Layer 4 of a small transformer language model trained on English Wikipedia (16 layers, counted from 0, width 96).
In attention head 0, each number of a token's query is one row of weights dot the token's vector x. The head spreads its attention over the tokens so far by the softmax of query dot key.

Query weights of the head. A number n stands for (n - 500) times 0.00076.
q0: 473,612,454,486,462,625,367,481,428,312,498,626,517,379,420,616,522,613,471,406,573,559,471,574,577,651,543,448,497,567,445,406,442,455,505,589,386,445,541,578,544,435,351,581,492,444,556,376,509,411,519,468,524,521,402,475,558,392,408,601,473,432,430,452,585,415,494,493,596,476,487,519,569,311,502,490,464,400,555,566,559,322,441,461,577,421,361,438,450,434,587,557,574,438,443,320
q1: 485,390,442,469,539,546,463,451,561,626,631,440,321,661,618,432,621,515,384,357,551,539,401,398,553,569,493,636,387,610,636,595,519,397,497,601,471,680,631,504,450,453,646,410,551,451,515,669,516,549,636,497,518,394,672,664,520,501,392,468,405,443,592,528,508,593,516,659,385,760,533,450,456,528,585,507,539,655,546,484,588,438,528,473,521,536,647,521,641,558,554,601,465,548,556,740
q2: 479,540,487,386,444,407,419,574,552,411,439,433,417,540,588,496,532,441,480,609,482,520,437,536,518,646,465,541,523,582,546,453,484,620,355,522,610,491,455,436,464,644,398,465,369,503,545,450,564,435,548,580,443,377,385,633,475,603,483,378,512,393,556,595,583,465,576,538,440,450,500,597,603,449,479,388,465,573,494,535,469,504,462,464,583,556,516,538,569,532,615,462,419,471,522,479
q3: 602,329,472,525,462,484,597,402,463,739,641,378,284,686,430,485,637,385,362,504,596,367,500,566,585,386,591,567,400,525,450,539,584,540,583,280,530,633,624,386,466,592,548,710,475,454,231,680,437,403,634,625,355,241,703,719,583,342,551,464,558,386,432,538,459,413,386,503,231,646,431,420,409,633,456,496,373,567,384,429,505,489,374,349,366,491,639,694,397,477,610,633,591,517,520,673
q4: 573,559,571,357,438,603,213,494,478,406,625,547,552,589,579,660,529,585,361,640,409,525,594,563,574,672,310,460,528,604,587,378,524,610,428,471,674,504,407,474,640,500,432,437,553,601,635,408,543,465,540,594,622,504,362,387,346,418,579,389,498,392,503,545,532,499,507,552,580,398,578,520,560,542,562,459,406,426,551,463,538,468,488,385,486,678,575,470,525,586,548,480,557,551,444,683
q5: 617,347,520,392,571,463,463,435,447,573,624,563,494,660,403,548,598,466,480,355,538,398,696,672,527,558,484,665,603,560,511,522,535,460,559,472,515,571,661,564,478,626,523,555,495,407,508,764,435,304,532,621,463,445,581,492,538,413,474,451,431,395,625,631,647,376,351,434,427,662,449,337,497,539,529,315,453,534,237,509,528,545,579,381,534,379,672,646,476,512,473,417,684,465,524,559
q6: 495,573,523,414,398,530,518,514,344,641,551,467,416,432,360,500,527,546,443,594,481,590,420,648,452,427,478,484,544,525,485,424,495,499,454,532,547,647,627,377,375,622,418,390,589,344,495,402,461,525,591,536,508,458,456,575,438,446,384,338,507,451,546,401,552,416,489,432,482,560,514,385,553,429,482,470,580,595,614,458,511,554,541,564,607,550,656,452,609,594,459,360,566,493,417,509
q7: 711,458,338,421,538,599,742,326,542,457,763,486,445,677,450,552,722,437,541,553,761,480,610,611,492,327,487,501,509,637,458,662,422,426,554,597,658,457,521,481,390,547,497,591,459,470,338,659,320,218,614,685,381,507,587,516,612,342,311,509,449,474,443,421,491,373,418,473,474,537,312,352,505,748,434,582,470,463,290,428,459,604,503,375,532,661,679,537,343,544,559,464,473,475,582,759
q8: 574,550,558,442,547,422,387,510,537,417,507,517,585,553,629,556,660,597,453,341,744,470,564,445,481,573,591,498,510,510,558,316,477,579,613,480,546,433,496,637,481,554,488,486,521,551,589,691,435,558,472,490,604,592,622,460,472,474,599,601,544,511,530,591,469,407,352,525,508,460,651,600,471,418,468,418,504,502,565,517,489,423,454,453,501,545,335,543,387,606,538,483,370,452,492,474
q9: 482,345,749,611,530,294,318,830,644,398,102,512,455,159,672,407,366,594,471,519,28,357,375,352,411,685,657,482,490,361,633,339,547,700,460,465,119,376,594,571,568,440,493,477,658,500,683,221,550,866,349,115,814,564,478,761,348,713,680,646,660,543,631,642,292,338,609,645,327,441,620,645,587,328,289,414,664,469,561,646,641,542,410,658,270,338,442,504,700,365,456,501,437,453,302,367
q10: 632,590,596,515,498,432,626,520,687,613,487,392,512,683,618,266,608,323,648,473,658,456,509,406,450,398,329,438,645,480,314,561,685,657,672,222,306,537,217,577,392,566,460,560,565,400,291,761,563,471,677,669,463,365,741,511,704,452,437,579,554,634,463,476,497,679,494,365,380,582,364,562,444,523,367,589,721,488,357,458,397,384,472,398,652,454,354,484,192,514,468,675,585,330,406,606
q11: 407,617,490,592,441,619,567,478,455,397,525,536,498,536,554,408,586,439,619,548,522,553,483,360,455,434,490,510,541,495,482,527,609,455,510,341,501,599,669,438,395,423,442,575,601,584,463,601,440,689,436,680,475,414,391,510,553,504,608,365,686,452,412,499,455,622,662,683,469,550,516,510,466,491,362,476,415,559,609,579,293,429,534,521,429,377,475,452,479,575,522,630,496,556,509,438
q12: 266,491,375,664,534,649,419,414,720,530,636,412,543,287,577,359,543,250,500,591,455,374,702,555,472,419,542,537,343,638,441,444,591,549,590,596,543,421,586,523,343,457,409,535,406,420,452,627,567,514,470,372,418,518,577,354,589,466,561,611,554,514,610,455,580,690,429,476,459,556,430,313,411,428,520,434,519,494,575,479,468,499,725,365,483,522,504,482,506,436,488,582,446,693,447,464
q13: 466,487,529,430,340,625,607,388,554,480,458,561,516,472,548,470,503,587,686,451,644,437,231,400,419,505,334,463,861,542,679,572,591,452,314,674,365,668,295,390,393,332,504,511,537,504,511,563,512,323,593,681,533,527,392,472,403,379,357,356,669,448,355,307,503,594,548,360,393,471,385,501,569,487,658,577,427,509,185,606,473,482,546,568,692,523,507,450,354,574,545,482,585,209,513,355
q14: 534,275,764,531,662,388,479,698,551,513,358,556,553,443,836,365,455,503,528,431,494,333,452,408,339,654,724,697,364,518,422,408,623,461,412,634,340,479,580,623,564,329,596,400,476,486,632,453,518,419,329,309,461,619,471,406,559,499,440,543,555,543,431,479,369,367,596,584,598,309,554,610,572,399,430,366,466,583,563,851,646,616,542,544,500,491,496,692,664,547,593,529,255,478,418,451
q15: 551,333,529,482,389,478,638,784,420,453,391,438,433,714,492,383,396,474,351,594,563,428,525,644,310,626,426,510,388,375,674,318,438,526,567,426,374,346,592,723,688,446,546,520,630,317,603,376,429,349,487,425,440,556,683,655,538,450,735,472,476,557,612,676,376,392,679,206,484,432,642,454,648,685,379,363,457,487,612,473,619,482,475,439,561,442,653,426,675,438,524,394,580,369,463,613
q16: 494,508,478,401,446,389,561,511,514,420,540,674,587,547,510,534,399,531,517,618,349,746,548,697,554,532,711,569,491,485,428,534,485,410,481,531,562,595,586,428,537,397,459,317,503,562,541,654,508,469,520,456,457,668,587,556,417,464,574,409,391,516,564,642,409,499,433,478,502,595,538,428,501,486,645,655,542,496,654,434,542,477,581,306,471,499,459,444,402,417,629,435,504,574,473,387
q17: 577,532,419,461,480,766,667,424,497,673,528,549,387,695,336,703,442,265,510,636,626,513,489,720,581,388,510,631,642,431,330,729,337,333,499,530,710,743,441,247,293,472,457,568,355,531,333,442,466,239,668,603,242,330,335,552,620,366,287,407,346,460,538,519,713,510,508,422,644,676,336,347,520,525,629,563,465,522,331,353,324,595,648,520,582,805,727,407,401,525,496,514,665,476,671,442
q18: 337,622,481,584,663,565,640,265,465,561,596,425,582,685,581,454,495,341,362,568,639,507,567,425,721,585,416,460,491,589,298,577,460,658,702,416,650,478,268,600,394,444,577,520,571,497,218,535,414,375,694,700,492,395,496,400,404,295,319,547,511,471,403,630,534,574,412,646,610,474,389,500,488,425,444,587,561,438,436,314,477,537,470,483,634,600,620,442,643,492,547,379,515,594,594,572
q19: 603,495,428,527,554,587,477,596,480,534,429,485,351,450,327,412,436,599,553,534,636,399,566,504,677,465,479,582,644,500,361,620,427,639,628,443,564,419,362,539,567,608,414,570,435,342,533,500,430,448,391,567,459,492,576,642,574,595,643,506,380,401,509,441,531,348,540,274,604,437,397,417,434,595,547,611,346,489,482,638,397,589,474,425,619,577,541,375,459,325,478,535,590,453,381,729
q20: 580,515,525,467,565,495,330,546,390,419,311,716,548,427,663,377,477,641,478,376,471,582,386,210,320,546,280,534,565,627,577,566,549,554,440,497,304,625,461,538,494,433,421,332,597,406,585,542,434,603,628,545,506,599,521,612,677,722,451,440,560,441,458,434,492,553,406,481,548,431,496,585,557,286,351,715,525,510,568,607,411,497,488,629,440,447,396,523,432,572,423,637,413,482,444,433
q21: 667,511,405,770,333,413,362,706,474,548,504,488,393,413,509,368,414,563,672,391,643,256,432,483,411,642,475,476,796,438,683,496,372,745,299,453,493,364,292,700,550,541,720,607,695,512,309,309,372,416,604,461,673,267,579,723,441,724,538,490,454,463,529,559,385,347,593,424,593,475,561,671,713,525,339,699,532,691,562,468,245,384,443,508,626,505,496,528,401,379,556,410,703,288,386,505
q22: 403,803,601,456,716,481,451,381,574,335,582,492,496,320,354,409,695,437,640,427,356,276,310,356,538,477,407,352,626,451,545,654,613,490,523,489,265,499,445,337,327,510,700,498,564,517,395,626,730,635,543,666,568,668,535,589,547,552,337,528,486,569,635,478,712,570,514,778,704,514,372,626,478,412,535,573,592,288,438,562,480,599,665,557,554,473,309,667,237,797,280,760,327,399,551,469
q23: 530,545,301,331,569,544,629,355,441,438,700,392,414,603,406,706,399,421,478,641,568,387,781,643,685,616,555,727,239,456,553,510,671,378,642,660,854,448,463,392,451,661,545,663,277,606,623,448,384,389,564,532,463,387,515,429,540,148,489,515,389,442,367,676,630,455,511,486,574,727,346,400,339,601,492,552,510,534,573,241,558,663,753,469,538,607,609,355,424,574,589,524,465,735,482,563
q24: 350,375,463,413,356,516,641,411,514,537,298,461,433,536,396,607,657,592,439,533,390,466,569,686,569,518,545,400,475,498,548,556,537,453,343,560,549,478,665,317,330,661,327,432,435,504,483,355,409,540,452,509,273,448,399,516,715,547,287,368,563,464,421,517,636,483,580,402,541,707,438,558,518,586,707,513,487,574,532,358,534,593,396,498,637,664,755,410,509,663,629,427,632,575,555,414
q25: 632,346,478,660,391,429,310,611,433,550,379,402,299,562,662,458,518,572,498,599,399,406,538,474,429,590,561,721,661,532,675,431,490,677,566,389,301,592,577,639,424,449,483,593,439,403,512,356,535,431,332,423,548,467,506,763,506,514,534,473,661,459,430,515,472,244,634,322,360,360,510,564,703,422,356,470,577,407,656,511,673,434,479,471,569,534,668,498,641,635,656,399,473,539,567,655
q26: 400,605,311,450,615,617,642,282,534,539,635,514,413,539,577,660,428,365,572,634,496,527,470,719,585,511,463,381,456,513,496,630,523,417,625,531,603,564,439,317,406,645,406,385,283,542,330,590,630,482,607,496,438,412,554,420,629,439,410,382,608,333,541,494,616,677,498,405,329,708,288,319,395,634,734,302,389,413,545,514,423,620,603,452,654,588,497,398,433,604,383,650,435,558,495,619
q27: 518,566,453,490,427,537,419,526,554,461,448,575,479,464,523,558,393,649,464,359,498,651,519,361,584,524,523,452,570,510,501,522,397,591,283,437,499,363,493,499,650,406,414,498,586,498,558,565,543,709,627,513,549,504,602,439,422,390,563,534,523,531,646,570,379,434,512,347,539,426,587,522,485,394,409,549,500,467,483,669,597,381,548,537,463,492,342,497,390,618,288,443,401,534,467,273
q28: 411,678,523,497,793,570,430,370,444,589,605,512,671,453,543,397,335,546,516,257,369,290,613,549,544,454,459,558,320,514,434,404,708,658,690,544,451,634,513,595,426,424,685,453,518,395,471,514,685,484,456,573,305,617,460,511,569,568,427,406,306,590,638,667,580,584,388,449,501,666,505,531,464,466,562,456,552,638,488,392,442,431,697,457,521,444,680,743,295,417,420,725,458,393,522,540
q29: 503,420,419,591,373,717,620,470,601,610,463,355,496,711,415,438,544,502,425,710,484,300,504,378,648,596,451,556,507,428,526,455,470,485,427,520,423,515,424,502,537,501,502,470,519,497,470,381,273,422,615,435,546,539,485,562,581,610,474,410,571,368,286,543,583,355,497,347,533,519,528,485,748,379,598,552,533,370,532,572,453,684,381,537,607,621,515,466,549,513,689,502,701,493,652,673
q30: 666,499,421,727,449,441,514,631,591,448,503,400,396,292,585,382,631,563,467,491,385,242,355,467,522,497,428,433,614,324,457,547,597,715,412,401,284,641,372,477,629,558,632,438,566,529,291,238,383,345,510,592,450,491,458,397,582,696,366,402,615,453,362,406,556,531,442,417,454,216,380,651,591,556,230,583,568,401,464,649,260,425,487,643,506,394,500,544,708,669,580,511,582,513,489,549
q31: 381,466,545,682,690,494,276,550,456,316,334,507,346,338,507,479,408,305,588,473,520,277,417,304,425,341,434,472,468,578,570,406,626,652,577,620,274,422,532,689,562,416,525,562,730,322,522,369,525,562,553,400,579,485,605,629,433,582,648,641,556,490,510,548,363,494,575,542,304,363,456,493,739,431,328,472,590,620,489,531,430,453,514,641,423,357,416,651,608,453,590,384,611,413,406,600

Each question shows a short text with each token's key, already scaled and adjusted for position as the last token sees it. A number n stands for (n - 500) times 0.002.

Then comes the last token's vector x. A number n stands for (n - 500) times 0.013.

0 " Australian": 487,513,723,464,577,589,531,622,582,381,649,397,403,440,575,557,547,501,599,524,536,479,433,586,479,549,536,582,519,617,534,454
1 " states": 482,519,495,537,493,508,580,622,492,322,551,354,600,398,457,496,510,595,602,500,341,543,436,565,541,506,492,447,434,579,438,424
2 " and": 486,513,455,508,395,563,453,588,572,403,526,416,410,537,485,441,501,472,480,544,524,508,442,513,600,492,499,541,399,549,536,307
3 " the": 516,540,529,614,592,652,452,660,566,349,623,355,384,561,524,605,646,446,589,592,582,505,444,627,520,430,475,603,517,556,416,431
4 " Northern": 570,488,439,532,468,579,520,577,538,409,632,374,480,419,510,567,626,539,609,540,457,536,418,621,497,468,508,515,560,513,474,429
5 " Territory": 535,520,433,536,441,500,563,657,447,345,615,389,497,484,489,564,510,503,598,538,463,613,447,502,505,598,453,463,481,594,541,538
x: 439,589,433,400,549,483,520,411,484,555,593,517,538,527,516,456,539,408,497,491,507,510,510,827,495,534,442,548,446,513,499,489,500,461,435,488,579,503,557,391,398,528,550,494,480,478,379,407,595,509,520,445,490,569,456,426,492,465,546,606,495,549,465,402,426,529,496,478,497,541,518,402,598,588,560,538,484,448,511,359,554,513,493,451,457,534,554,611,449,444,530,496,564,556,469,495
Which two tokens does the last token look at most, in order? 1 " states", 4 " Northern"

0 "8": 651,482,607,683,453,712,684,626,437,326,604,429,496,500,473,411,590,387,387,572,657,459,596,399,425,487,406,570,652,240,499,475
1 ":": 521,495,484,519,442,620,365,592,671,530,570,578,480,540,505,327,556,509,551,446,452,325,561,556,353,320,631,563,599,358,346,457
2 "4": 387,678,361,694,421,699,689,691,436,272,625,336,515,432,483,467,565,438,399,533,551,438,497,490,400,491,458,566,585,297,458,514
3 "5": 299,507,297,608,382,669,677,711,445,270,612,350,511,435,481,456,572,458,379,544,573,448,504,476,430,479,452,573,567,289,462,520
4 "p": 461,514,476,716,543,583,553,530,362,424,673,526,491,443,630,461,468,281,441,426,687,574,546,426,387,643,378,497,555,489,546,637
5 "m": 437,459,392,651,465,633,508,591,437,407,581,537,473,551,637,401,491,405,510,453,643,557,585,441,407,570,479,564,538,479,552,556
x: 474,514,567,551,435,636,548,500,440,431,498,547,446,557,521,403,521,522,470,602,485,599,496,546,665,510,514,491,504,491,442,440,457,542,432,479,526,581,468,472,341,489,433,412,522,545,424,472,475,395,532,623,440,567,375,529,586,412,480,608,580,320,486,474,385,484,588,468,533,492,538,473,549,500,494,547,346,423,557,463,548,516,584,514,502,517,416,445,490,578,458,532,475,405,702,561
Which two tokens does the last token look at most, in order? 1 ":", 5 "m"

0 " cannot": 618,547,530,485,549,542,622,651,515,262,565,355,583,462,469,451,582,677,523,545,324,406,461,645,578,529,628,440,515,559,339,388
1 " contribut": 497,585,532,604,454,527,567,656,400,117,665,396,544,436,334,599,614,485,433,501,421,623,472,571,529,670,439,421,596,613,567,419
2 "e": 596,469,570,566,562,549,546,579,399,426,628,441,574,405,545,507,585,280,501,436,549,615,472,538,418,538,289,504,493,431,501,556
3 " to": 457,508,542,564,468,573,505,653,538,273,598,391,542,495,536,488,578,493,470,588,424,436,398,626,537,502,481,572,476,545,406,420
4 " the": 479,525,464,606,550,666,421,701,589,281,642,345,384,573,487,562,687,458,599,578,551,489,440,694,508,436,467,624,508,553,431,416
5 " con": 573,386,488,619,528,578,503,679,534,228,659,400,493,443,454,609,592,535,504,562,360,511,418,476,542,557,559,458,453,654,459,461
x: 483,410,484,491,515,455,526,504,520,569,490,602,496,478,552,478,497,403,393,530,513,547,563,623,533,521,479,524,443,559,473,456,443,437,585,531,540,599,364,594,559,462,545,521,550,539,588,577,548,502,442,502,392,470,454,402,360,479,464,509,559,502,436,328,474,438,384,409,479,514,570,404,457,464,426,479,660,534,517,594,332,422,562,469,443,619,561,515,575,472,493,566,482,559,681,523
Which token does the last token look at most? 0 " cannot"

0 " the": 509,449,611,502,668,592,535,714,535,299,634,346,400,574,512,576,653,477,562,579,550,453,447,637,532,407,490,595,523,537,409,427
1 " ": 527,638,628,608,422,523,679,636,439,296,700,470,470,394,501,571,531,438,444,578,352,539,409,447,546,474,431,539,491,537,484,480
2 "2": 427,627,332,686,328,601,638,649,454,252,689,266,621,370,482,503,581,379,402,578,397,444,468,555,390,536,335,484,668,372,382,506
3 "5": 298,522,299,605,378,621,626,663,450,295,646,311,537,402,490,467,626,463,370,564,520,420,503,493,460,468,416,570,563,285,417,512
4 "-": 464,472,467,513,397,430,379,484,573,646,613,558,433,477,486,414,512,361,458,396,433,444,615,362,481,432,422,515,544,399,363,379
5 "pound": 451,392,474,633,531,626,521,609,490,290,593,366,493,545,573,492,571,387,470,508,640,478,537,432,435,611,462,437,458,559,567,529
x: 413,475,474,531,655,534,490,494,430,472,550,578,506,569,557,514,518,543,487,557,512,550,480,715,495,595,470,412,666,450,390,533,388,518,451,455,472,560,431,472,470,534,422,518,428,471,564,563,570,562,582,470,444,471,540,554,475,450,506,423,481,373,542,560,447,666,531,474,504,621,529,367,487,512,418,489,422,517,557,375,522,536,498,467,450,628,556,427,552,467,538,476,543,536,687,505
Which token does the last token look at most, and with what share of its attention? 0 " the", with about 60%

0 "board": 461,425,596,466,566,547,530,609,516,366,530,468,421,565,560,487,468,521,536,517,586,605,494,495,486,612,509,541,426,601,635,489
1 " the": 557,457,605,546,665,625,528,714,577,298,625,357,381,608,519,562,631,489,586,589,579,472,438,657,522,425,490,599,480,576,434,429
2 " Em": 562,558,589,554,449,537,551,628,502,397,622,506,480,502,546,569,497,458,470,476,581,655,446,395,459,481,408,594,487,493,534,551
3 "press": 552,557,522,568,584,546,474,648,442,339,590,464,363,472,464,485,594,410,458,414,564,599,355,501,437,557,402,515,459,520,596,482
4 " of": 476,440,485,557,442,580,473,682,490,352,720,448,436,446,543,509,612,422,426,605,524,481,375,482,557,535,501,611,397,513,513,470
5 " Canada": 549,497,391,471,421,544,604,615,539,388,636,382,586,439,582,574,524,505,510,493,516,520,398,475,533,566,470,563,454,520,552,570
x: 458,549,457,466,578,494,497,506,600,487,581,459,538,505,490,521,572,381,521,581,606,504,457,724,488,435,482,570,451,499,571,635,539,410,517,498,493,434,704,328,452,541,434,512,421,579,435,541,496,540,507,496,507,577,499,391,592,469,484,534,517,469,531,350,508,432,426,501,548,592,497,506,528,519,551,525,443,482,409,271,516,457,424,553,538,502,566,517,425,523,507,434,585,616,514,511
Which token does the last token look at most, and with what share of its attention? 1 " the", with about 70%

0 " to": 519,439,601,471,559,608,606,643,473,348,630,413,521,519,544,522,491,473,425,605,452,430,405,483,553,506,491,541,470,530,419,472
1 " specific": 476,463,608,551,594,565,616,718,517,292,613,443,441,528,464,506,603,529,523,517,486,518,529,640,558,545,521,495,551,584,469,346
2 " in": 480,522,539,535,402,579,516,681,522,262,610,458,531,485,465,533,561,446,500,593,418,547,448,478,512,541,514,551,445,610,535,470
3 "put": 477,566,452,606,561,502,542,653,443,292,535,412,493,472,529,518,551,440,441,524,708,466,592,484,451,634,471,506,482,554,539,517
4 " distribution": 423,472,501,577,537,492,513,680,524,243,528,380,556,523,488,441,609,513,498,523,535,574,555,498,505,649,493,507,449,625,499,483
5 "s": 450,455,436,569,441,504,481,597,425,352,684,319,593,480,501,526,574,403,441,494,508,614,486,500,478,622,436,496,455,540,476,532
x: 498,559,455,388,475,486,492,567,469,484,664,470,436,524,460,510,475,483,506,566,408,413,467,724,556,470,501,567,512,496,451,457,424,498,532,565,526,574,382,615,562,553,494,448,482,576,551,380,537,547,525,472,513,538,474,468,666,381,490,531,498,567,629,511,409,471,494,487,469,558,489,429,490,508,574,536,342,437,521,426,514,520,519,481,518,530,523,513,508,583,493,519,422,493,798,577
Which token does the last token look at most, and with what share of its attention? 1 " specific", with about 60%

0 "s": 519,430,593,493,491,564,529,584,404,381,651,300,570,511,507,518,558,441,447,491,490,608,458,505,467,592,436,488,446,561,473,546
1 " represented": 470,555,528,581,529,582,635,615,521,122,622,419,623,494,411,466,528,580,615,511,474,434,478,680,482,414,535,397,645,509,527,375
2 " the": 554,520,579,612,614,675,502,726,583,268,648,339,373,602,503,541,655,444,599,541,590,458,458,704,486,422,477,626,529,538,460,402
3 " largest": 512,583,571,694,532,673,583,738,516,141,757,388,526,568,400,476,644,564,610,511,546,484,507,695,498,505,469,498,637,503,471,352
4 " in": 468,494,476,573,368,556,482,666,555,245,647,459,524,527,476,494,572,437,514,549,470,526,463,458,468,522,520,552,505,614,551,482
5 "take": 438,341,399,493,451,480,496,641,513,271,500,364,480,516,568,429,461,556,459,499,511,529,507,517,397,574,481,460,460,591,473,513
x: 456,476,418,416,568,549,582,480,446,521,590,515,494,547,541,455,454,495,467,609,459,605,476,614,577,484,455,324,502,471,457,493,412,551,449,433,517,669,331,498,381,437,488,498,369,499,624,422,506,410,556,540,462,658,464,457,510,410,469,481,546,455,588,466,492,573,610,413,605,448,510,462,523,542,432,582,494,514,561,550,526,561,567,485,505,484,456,497,452,520,504,566,508,611,516,460
Which token does the last token look at most? 1 " represented"

0 " \"": 719,466,553,566,489,643,572,631,504,349,600,457,519,518,492,525,526,478,422,528,363,471,457,430,576,423,534,521,526,584,414,402
1 "Richard": 630,547,592,559,526,612,515,648,487,384,502,494,377,470,565,547,495,465,432,471,558,489,405,379,525,576,513,552,452,527,578,541
2 " Ro": 473,656,572,681,520,553,602,595,409,346,684,507,495,421,601,602,475,365,421,500,469,575,514,379,460,534,422,501,565,532,468,601
3 "x": 497,542,486,654,599,521,502,567,304,432,661,464,427,466,613,528,479,345,375,471,551,628,422,417,491,623,344,519,461,538,502,680
4 "burg": 520,465,509,651,596,563,594,588,475,408,515,548,450,449,662,504,596,384,559,454,654,476,539,387,427,496,473,654,443,497,613,683
5 "h": 570,493,454,600,511,606,565,575,434,429,608,457,514,482,665,518,540,363,425,460,527,482,482,498,354,521,401,596,553,464,367,587
x: 564,498,465,454,383,627,557,377,502,449,522,526,472,496,503,459,446,644,496,559,540,522,552,579,564,433,486,409,548,531,404,508,412,467,461,502,598,485,579,563,493,477,462,489,489,549,441,378,455,353,567,552,559,567,467,614,566,363,551,544,595,463,407,492,531,567,629,511,454,447,586,398,537,508,588,509,412,481,529,530,416,446,570,442,522,498,424,397,511,572,454,522,494,443,813,487
Which two tokens does the last token look at most, in order? 0 " \"", 1 "Richard"

0 " regiment": 496,494,594,446,574,540,633,654,422,335,524,452,531,548,479,506,422,546,491,495,436,499,580,445,532,555,565,462,503,651,509,479
1 " began": 504,570,559,507,540,603,683,698,567,228,633,402,655,532,429,462,576,666,542,477,330,353,474,592,630,468,651,426,620,543,385,424
2 " basic": 522,501,661,587,596,575,537,726,559,357,581,445,436,564,489,464,603,533,571,546,473,521,517,528,539,570,579,586,488,643,496,415
3 " training": 472,524,545,629,516,560,597,733,567,308,547,420,519,633,466,420,487,596,544,521,494,415,582,508,493,522,554,511,525,592,455,451
4 " at": 413,482,490,674,421,575,550,747,558,276,683,430,509,503,519,487,492,494,517,585,461,464,462,502,490,557,548,544,443,613,491,541
5 " Wood": 446,434,446,610,425,579,587,636,471,343,598,521,439,423,539,574,481,419,512,532,524,549,430,325,541,595,410,548,373,498,508,598
x: 485,522,553,616,556,608,622,462,470,542,569,546,569,443,558,545,518,557,547,624,622,490,526,696,524,551,503,464,508,503,464,629,520,450,429,465,453,483,548,474,479,511,528,634,459,477,451,615,514,522,471,539,471,582,501,457,562,596,420,513,566,500,445,487,449,584,575,383,496,522,606,421,573,617,489,400,446,491,512,417,486,500,492,467,439,560,528,464,600,513,580,434,521,603,579,513
Which token does the last token look at most? 1 " began"

0 "9": 678,466,611,727,422,680,598,613,470,370,604,408,542,528,497,388,604,395,393,575,643,458,636,387,411,495,424,509,727,292,426,485
1 "4": 602,672,477,723,470,674,646,616,421,354,611,373,542,474,527,435,569,452,389,521,594,436,567,422,405,499,473,575,632,282,446,544
2 "6": 427,680,393,692,403,677,658,644,431,329,609,404,519,468,504,397,567,453,358,529,612,453,585,415,427,477,454,570,618,258,468,516
3 ".": 366,274,443,455,378,495,420,537,518,504,539,488,457,491,512,363,531,456,636,471,568,387,544,571,469,555,561,509,600,368,504,481
4 "\n": 498,448,389,558,360,512,569,581,541,321,591,476,563,359,527,551,624,421,532,476,439,426,419,526,473,528,505,558,416,489,531,548
5 "\n": 532,486,389,500,364,489,545,603,568,281,591,491,577,352,494,533,646,436,558,472,424,419,432,584,472,490,519,542,419,517,516,527
x: 584,512,358,510,549,646,508,480,497,488,337,367,484,538,420,629,481,481,541,411,614,417,509,629,498,458,460,566,462,489,455,557,488,485,569,540,575,580,593,482,500,439,641,553,526,522,426,372,446,441,498,494,445,440,461,442,659,419,501,505,472,391,447,491,611,462,527,364,539,464,471,442,525,511,495,569,551,467,439,609,474,514,651,519,535,536,514,489,619,482,498,513,479,553,432,518
Which two tokens does the last token look at most, in order? 5 "\n", 4 "\n"

0 ",": 486,581,360,570,343,694,417,661,630,414,587,397,438,452,468,477,557,549,468,555,523,428,453,532,541,455,572,554,428,493,475,518
1 " the": 537,467,598,560,635,622,514,718,569,286,635,340,399,563,506,596,665,465,588,586,563,468,437,661,531,409,489,609,525,547,421,431
2 " regiment": 493,516,580,570,544,560,594,692,460,288,501,416,527,536,508,509,453,554,513,519,477,474,572,476,558,550,567,459,512,656,537,483
3 " joined": 460,491,476,525,442,624,638,677,567,273,637,405,612,560,448,425,444,589,471,476,320,448,396,524,522,416,512,454,589,480,414,357
4 " other": 462,552,535,731,513,751,552,763,532,292,747,440,421,605,457,553,580,519,472,556,449,529,532,532,488,580,480,522,552,514,427,276
5 " elements": 459,484,476,538,466,614,521,730,482,263,628,391,594,500,427,519,505,569,490,473,438,552,546,499,588,523,500,446,502,585,478,482
x: 449,565,519,415,518,456,532,460,488,501,629,639,612,533,521,532,533,438,470,594,428,503,484,723,532,449,531,547,428,584,455,514,450,421,410,505,576,606,548,527,579,639,472,413,463,539,501,433,647,411,425,524,401,501,489,440,577,407,524,461,491,587,526,564,451,479,561,448,532,576,443,375,401,552,517,492,468,409,530,442,555,456,513,491,524,509,540,417,515,440,571,563,495,537,498,570
Which token does the last token look at most, and with what share of its attention? 3 " joined", with about 60%

0 " aspect": 539,328,624,509,568,566,557,671,467,217,496,408,433,543,462,562,483,541,477,547,480,601,532,468,588,583,513,513,426,657,544,477
1 "s": 580,465,588,545,488,560,515,582,398,369,645,300,580,494,495,531,563,437,438,498,470,630,469,505,499,604,432,481,465,571,464,543
2 " of": 481,551,542,550,473,588,482,668,477,337,701,441,441,458,530,503,609,420,438,591,522,497,416,512,562,552,511,606,441,529,514,446
3 " con": 372,496,590,598,560,570,536,664,489,225,660,402,475,449,453,637,579,500,484,574,393,541,425,452,542,579,556,456,442,666,476,464
4 "ve": 508,515,454,508,511,506,531,507,351,398,577,493,506,382,534,519,452,351,440,462,592,532,527,496,557,611,430,389,428,462,523,644
5 "x": 463,488,365,570,567,546,488,582,323,376,692,407,455,441,610,553,502,340,387,483,545,630,403,476,499,660,343,533,428,550,495,658
x: 509,489,466,535,564,467,532,505,471,467,551,515,463,512,545,545,547,486,552,573,440,530,549,773,520,400,474,505,523,491,488,457,512,542,624,503,449,524,552,407,398,512,513,491,576,504,526,340,447,408,464,567,551,518,392,435,695,420,526,454,554,538,471,566,551,458,574,527,457,421,473,350,426,417,506,542,442,426,546,389,440,510,554,467,497,550,485,550,550,561,504,485,387,505,657,504
Which two tokens does the last token look at most, in order? 0 " aspect", 3 " con"

0 "it": 443,439,603,481,574,469,456,575,452,429,496,470,437,520,575,533,554,301,469,436,667,524,419,510,431,571,409,566,467,556,608,551
1 ",": 418,524,337,494,306,649,394,652,628,422,580,400,436,462,458,474,552,556,459,559,517,436,445,536,546,458,569,553,417,497,474,523
2 " the": 547,508,560,593,609,646,491,719,581,286,632,339,400,568,504,597,666,471,592,591,559,472,428,672,533,412,488,612,518,553,422,434
3 " ": 367,449,481,653,425,471,630,645,469,292,667,478,475,401,501,575,528,456,457,589,355,563,385,472,546,471,432,549,486,556,495,487
4 "5": 366,313,242,493,310,587,643,703,447,229,666,249,572,355,463,514,598,448,315,561,459,467,451,521,468,524,366,551,565,313,399,484
5 "th": 408,577,427,579,411,606,516,575,453,336,643,420,445,535,507,453,497,364,511,539,623,545,605,537,422,466,351,476,602,408,473,486
x: 496,475,424,408,482,631,485,385,508,507,557,580,513,483,541,531,571,633,525,489,507,424,363,715,436,533,501,455,475,510,519,490,411,557,496,469,537,438,400,408,368,467,550,471,553,480,443,429,571,508,559,540,455,512,429,461,585,478,562,491,546,636,515,532,423,545,591,462,504,392,500,331,591,518,486,481,308,461,514,428,465,578,439,556,504,571,460,327,509,573,457,491,448,500,654,478
Which token does the last token look at most? 2 " the"